Layer 8 of a small transformer language model trained on English Wikipedia (13 layers, counted from 0, width 64). Numbers have three digits each and are written without spaces.
A neuron adds its activation times its output weights to the MLP's output. To switch it off is to set its activation to zero at one token and run the rest of the model.

Output weights of the MLP neurons that the questions are about. A number n stands for (n - 500) times 0.0014.
n11: 701535410402471545493622648594433359307487433540615684404808525418502391597466687569373636631469389354375512245425501589487237536276525519475525676778480450540482552525324559330603641641469380
n52: 642377535498618610410441459511604701494595526393449529367501565380444354443526616651546493379536426511509533461386483512461652634569472315445510274743556545592494582561530436413581523487382262
n65: 512414397625483496391686498617471359617476559491764526480512310481476419406505446533558603970479638333617482596550461361470547530410391378391406513632610340613472369485389626555489440576526425
n93: 476479458539525690543435415697408558614549430236610471430554554394405413434491489448458609655457463558316558534517501497595450435510623325567388329523435664579507640519454623620449541592421441
n116: 660631553509460384491404387407559505477526473506642516611670536554360447405245572438604382670533577548496543559692560551365470445476430391569471389441420436326582539569450572393478526646326626
n186: 863413314357414465576738603444497336593272493484605494504334564407632542406428660535678774408506604572603438306249441503348179591557465302424611508523783623486607471485452716473327648496531443
n226: 793549431427400394297384492379869502471560403437284566646550482549566522652646378488494414638620378395434555467490596412756479509406552598249544486463281367483598416579421737542470531663533528
n227: 119489449384558591365428318609425475560606550575539575525330366435551559465448522442564659545406536610455545484621477583404399423519530492466497367481612540503636517327481329665531633671685545
n243: 265501545438535487452849643643567348443579542445372532426366584364549380600482381437638574265579381544274527609530515567467230544504543466754424405686709494498414614464467360757461479446543408
n265: 428517598493373737536651640540418261430382654396225373466498544551633425478526430455264530455632638527439330665396585507434415738567593744307505326672524638642326405577457668477497563518518249
n271: 458513486590451478311493641522510476660374406408562565377463626538570502581471408640491533561581479535466622481369612363591521582430592270466477377503419576459377503417415404728583665470510648
n303: 542503701440469463568556589643566419296305558333591586375384538383422472695460509631459321282463543614521398611454528474445472572427404473627306529552507508523467556468476447573586695424413569
n344: 588503526573460611440594484605618420456410504535460566655509426583693441429579376526390471323470379327472608538492506493623539533531765478635527430427388528523492431425473454333448472393396475
n356: 593328483527451526666685319612646491320642512474407574439636432463605602639411645534483395381537520515538509398490364416309410405382515439427463609511535578561439340527622573575486592541496514
n362: 543635478449378431503403188386781563370277762586448486444525411390383394652583610380705712588469416656409365365375510497843365366494440629533450445501714473432344535718636350693560507404495503
n366: 558460680470506484626528328513340427665432555476413560499456334603341526490516716586452620508524478512480497463505574567684491541615580382489560419508245524404455609476398607501423414375521542

Each question names a token from some text and the token that comes next. It shows the activations a of the neurons there, in the order above. A number n stands for (n - 500) times 0.0071.

Then comes g, the gradient of the next token's log-probability with respect to the MLP's output, scaled to length 1. A neuron's effect is roughly proportional to its activation times (output weights . g). A number n stands for (n - 500) times 0.00097.

"′", then "04"
a: 485499489834553568490477498500677477526720648606
g: 514238692360484544330500768412480475457220595547418551607408440491598553452777559246474492523495370429311781229434464602770538457434555639493607555379464518693539722624510539405559432373568306
Switching off which neuron hurts the next token most? n362

" Gr", then "amb"
a: 494500498499618491484626479496476490491523496492
g: 166321460562552584709587526619543542374529418388766593387538298638482515649515597822524596615339605520454338301503664228452524469431395594293468398686512520530297504346426550731481555613496363
Switching off which neuron hurts the next token most? n227

",", then " Le"
a: 500481802492480487487476491476486501482481511499
g: 487300734574519526569539547758573444618325455409205425275361572394850388349559367606435509511496514487485426492421471535629719512816495680265379514415522476650607460456453245484424483490660651
Switching off which neuron hurts the next token most? n116

"\" (", then "I"
a: 491483794482489487491684829500477503499503493482
g: 522543551364598624407263508466688362529606407572432460320703575526774511486518298551314562375586482343599182483413686441477265725564454619646529457368586531471384369558575501783667479243461661
Switching off which neuron hurts the next token most? n243

" of the", then " con"
a: 498481670488476492488675482483483496479480635486
g: 574442463403408402487638395378190476443564355438618775656498422597377623587436468550561464590495356583697590653463597501234260604433632523555474787520424233329446592391503828399668463434634421
Which neuron, switched off, raises the next token's probability most? n362

" found", then " within"
a: 476476488497496683684496484476560590478639611526
g: 555651366475408187452401854433488586632573630688535309527457699374366367333354477401704601481444507533421518649458549461323451501412539397471571546874583574398433384613513587450635511717309305
Which neuron, switched off, raises the next token's probability most? n356

"′", then "54"
a: 491499483873531540491501499500711482514723701649
g: 536344488748495574510229291413375641558615639259305455448298310261615560498531462570697675484456609418545586496675441470461601431728433503557723347372518267492723491604541584274670577555474495
Switching off which neuron hurts the next token most? n93

" pro", then "-d"
a: 488476489488483500489598491478555495477482587476
g: 392562396574350520328354512432685456503331450468602440626568491377736504446312397388588518517716459605602454580824592237485904454527710382628452356588356402428409329547296690507567550534416592
Switching off which neuron hurts the next token most? n271

" Reg", then "ional"
a: 500479476496606498490497500499653477499483478497
g: 782385566550237554514704465249485608559740420600547465551513264419563419611393573422602616503487358443302604614464277418295565605662440454279524719630667523462665458418385589443239520626625360
Which neuron, switched off, raises the next token's probability most? n271

" November", then ", for"
a: 477493547797483500494478477500479495496477493496
g: 363418575450346703619512383559525428446614645533484632453605296349408458483590387432531307493448536523456701663836211275615521446327528572520788828372423523358525443636579485300463356627523566
Which neuron, switched off, raises the next token's probability most? n93

" college", then " team"
a: 499477585487477488491500493494675479478493477500
g: 598608216521797686451721343301484484281531420699395657326451500341802538590525768463687626468491460625675408358542444583540439523513264574517525524338507646525485541443331387439468362340465441
Which neuron, switched off, raises the next token's probability most? n271

" and", then " known as the"
a: 500480605491477478480491483566484580480566479498
g: 573478296758352216582583722611300489535575531474518537660499476641349426441296606400536528532331481368327667350564412517616482539296697569508484758675456483680400535520571453464727436142466504
Which neuron, switched off, raises the next token's probability most? n265

" among", then " those"
a: 664493497476499599747484492477493623526806535516
g: 441593519312526470526289548411620365627430684700204485436683513520314565791494357413616554521614443594351506698280384465518486547435582348445408605428534647226689697671599279690547456453361491
Switching off which neuron hurts the next token most? n226

"y", then "er"
a: 486552688568502495476500493493503627484482476500
g: 428620275655837536384490591447473422484505620409534757601540608377266482493272523635437476503607670564445315526216186575457562734389499510602237414588552599351404383612572451686541559468457589
Switching off which neuron hurts the next token most? n303

" jun", then "ior"
a: 492495484494526482477485500492510482641526740624
g: 525588423569504659342314333549550556417404254516451489566664445435397657287437519465539452511746444199402481479482381610716810451533639463510598514296675451495518662301555695318449822549364574
Switching off which neuron hurts the next token most? n344

" look", then "ed"
a: 499490492493500571478491500498499535589550480496
g: 477700472433359382560359630623437640516535304536433442398375500452378733783344621521462501479554556690432553513399427166498627432519384538756407500264765428484306512517597322491528735422519775
Which neuron, switched off, raises the next token's probability most? n344

"iver", then "pool"
a: 522500476480497500486498500500496500483476494492
g: 754478392661696523658632700597440193452532275502555442609587237505355413390371521461639659441374504754551608295415553682387633359649336359616475391359548679509502488609445445387655505307434517
Switching off which neuron hurts the next token most? n226

"″", then "S "
a: 492487476514536544497476476500762488500482554494
g: 450432648441639433635204475480525500592604452421619529407645518432605698828532302809217548447508544669254433361532582381545274692237550647613452437327527390418495574414506528573343475589517545
Switching off which neuron hurts the next token most? n271

" chang", then "ed his"
a: 482490499500500497493492499499492492479483590496
g: 489757305628576721335443315401431593404597532574456532472363464647536476393625351651475649476335512710461498367564314600662681459391347690640592454418548187459590466449659292318750477318609517
Switching off which neuron hurts the next token most? n362

" American", then " college"
a: 497519534496491498479480499500578482476477479498
g: 698425289529467476462499459282264513448569588864544198482553572619481540516612347289477785496607560423497558400539591667417483498512358470427468525366592696585622666328224672640366426347612518
Switching off which neuron hurts the next token most? n303

" game", then " between"
a: 491516571476486500478493477500489496477495498494
g: 548273525540489226436525573290409613646551491633578223664533458521394404461660345432587571598468366439428798469531486590485686597531437255658645523628195695440556324654424463387482530544751341
Switching off which neuron hurts the next token most? n65

" | L", then "iver"
a: 500721494497477635500478498491497599499611500500
g: 616253583756678420478469565555479548321475635425508484495675358433526536301467630581661476519318546464188482683484521552444533575270411530647469401485574672803539355627208591343681454427556258
Switching off which neuron hurts the next token most? n52

" from", then " eastern"
a: 500481563476494568542539516477477485478524688476
g: 433458388572250311496627485655700603361342385431375602563447586435436431481482419613533517587413536235529647741448756422461609574348580482525287507716647648650331413370388578382655452838519308
Which neuron, switched off, raises the next token's probability most? n362

"\n\n", then "B"
a: 497477848476489554483864476497501479476516500487
g: 390468625717744579411465616475525544508491250469447424519599437573575517361797492664377638400533713518464413242515766469450547542539308461383506613314466639643539392639417357474491662118290483
Which neuron, switched off, raises the next token's probability most? n227

"e", then " v"
a: 574500500500500499499477496487500500477506500492
g: 621679498677321489427599512583439288495538565585438432481543369580537324299452457332452467585534356520547595348572303720304597507480532605624623407686697504779668614514347567166490347543645197
Switching off which neuron hurts the next token most? n11

", d", then "one"
a: 500633498495490614496483499482486731489584499490
g: 711328522561455580688415494666479387512544338290630626584797387641369476450266467352684636574477227699494422324493610322369715593466654294431533498547357668495641400563370460457618594414341544
Switching off which neuron hurts the next token most? n52

" Coll", then "è"
a: 499500498500497500499792500500494499484493495498
g: 410543602523309416247601292646489432610398611592446256392526437356927626312490503675310474432491354585408542613430557426500440805368629573308396522706486596504615575508495551524394671537645359
Switching off which neuron hurts the next token most? n227

" de", then " X"
a: 479479479500498488481488500680479494486508490498
g: 417422628363246649447616543814559509503307547496574585401275541467820568427435588452463296598498590235351321556600568521380647663784539507430507453707446277512666477577336578531513304481474415
Switching off which neuron hurts the next token most? n265

" I", then " have"
a: 499527826491477499488491486491500476491606500499
g: 627698334499490396650516305461498372365624550514547519564640574536208488580684616255566568570673490611332717484448313446717453581454772405427563384299675326401691446407495558349590615311456298
Which neuron, switched off, raises the next token's probability most? n65

"i", then "\" ("
a: 476487496500498499494500541577496496500477497488
g: 637463457499501487537589503557246465429326701459298551653858485487499639475538567632568657450500478471376290439441638532558552406515459316398501405650389625377240534553690491627756468341661113
Switching off which neuron hurts the next token most? n265

" of T", then "err"
a: 500672484499698494496479479499494476500491500500
g: 467517295321373427704565530475554518596184493397437576493504300397366756317351513591776639471638229528780542561457378416520306466383739493368588411532672471496488655430527688578486514554500702
Which neuron, switched off, raises the next token's probability most? n52

" N", then "ations"
a: 500594489487636500500476497493494598500479498500
g: 676469460443583772386437642500598479517566647657481312748523407526578614670337660410663518501639461586364477599102450566508443531506392406698506566178552615557406279414551303450352450505541265
Which neuron, switched off, raises the next token's probability most? n116

" David", then ", d"
a: 498482476499476502496500500489481477492916492497
g: 395562371469334582559387538545518618465356615689583481433462313474573630332506598524413387468572552600617761470820299217344492293218363554567484528735377360526778431717538421504517475598446648
Switching off which neuron hurts the next token most? n356

"ush", then "ing"
a: 664476488499499477538496477486489476507480534731
g: 578742588630469357628402262454557711420598269589537463639349536449303627712371437537694672499400348770396574536390611438590580477403566507589498298334400506499472800332377534364234453534514600
Switching off which neuron hurts the next token most? n366

" Sh", then "ire"
a: 495501500498584485478493483478478488498600498497
g: 481848274663603384431494397326313632541321567468450512618776735573563435447391296407595318556573456295633504735483532680594424384439614468532414373553579362458457483386310757546424590390485671
Which neuron, switched off, raises the next token's probability most? n356

" T", then "ech"
a: 500494478495619499500485489500476493485487500499
g: 686298657341456378590605485361494476439421516501330436481840727737527525591400519599621524602362489356548547387347793497332385557346415453519435296650546528480355443466215629393737548601485696
Switching off which neuron hurts the next token most? n116

"During", then " World War II"
a: 494498520478497493636610479500492479494602572476
g: 673586475650482301372329423339602366552479463674260407468352521396747744467329550482673575370495513819484515528440471590436398608540244520211451491583806589626403452521566595603492414348474668
Switching off which neuron hurts the next token most? n362

"°", then "16"
a: 497480485616489494499477484500739476496477477478
g: 414584301472525467473533404481348552547464340451834462514391541801527745665482449593633431547567555492408356530473324555865382454530388338456243292709483484466407355457700503504679299518622636
Switching off which neuron hurts the next token most? n271

" and", then " chang"
a: 500488759499484481477479493490494478484515524487
g: 376561542342543537633597556426299288355682448609585449492385420485472519692420591550480534599589542439482478596468510586377329604431528697701444501508516498573023534164406894508455622630422478
Switching off which neuron hurts the next token most? n65

"), American", then " football"
a: 499483667479476590487482479490491495476523506484
g: 620654241304672273600705664330429625444270408655431528521564360329663589682523562492682561402523371640598597350586420675634393529593265430413368479411650652444370443454439502498415338383724631
Switching off which neuron hurts the next token most? n186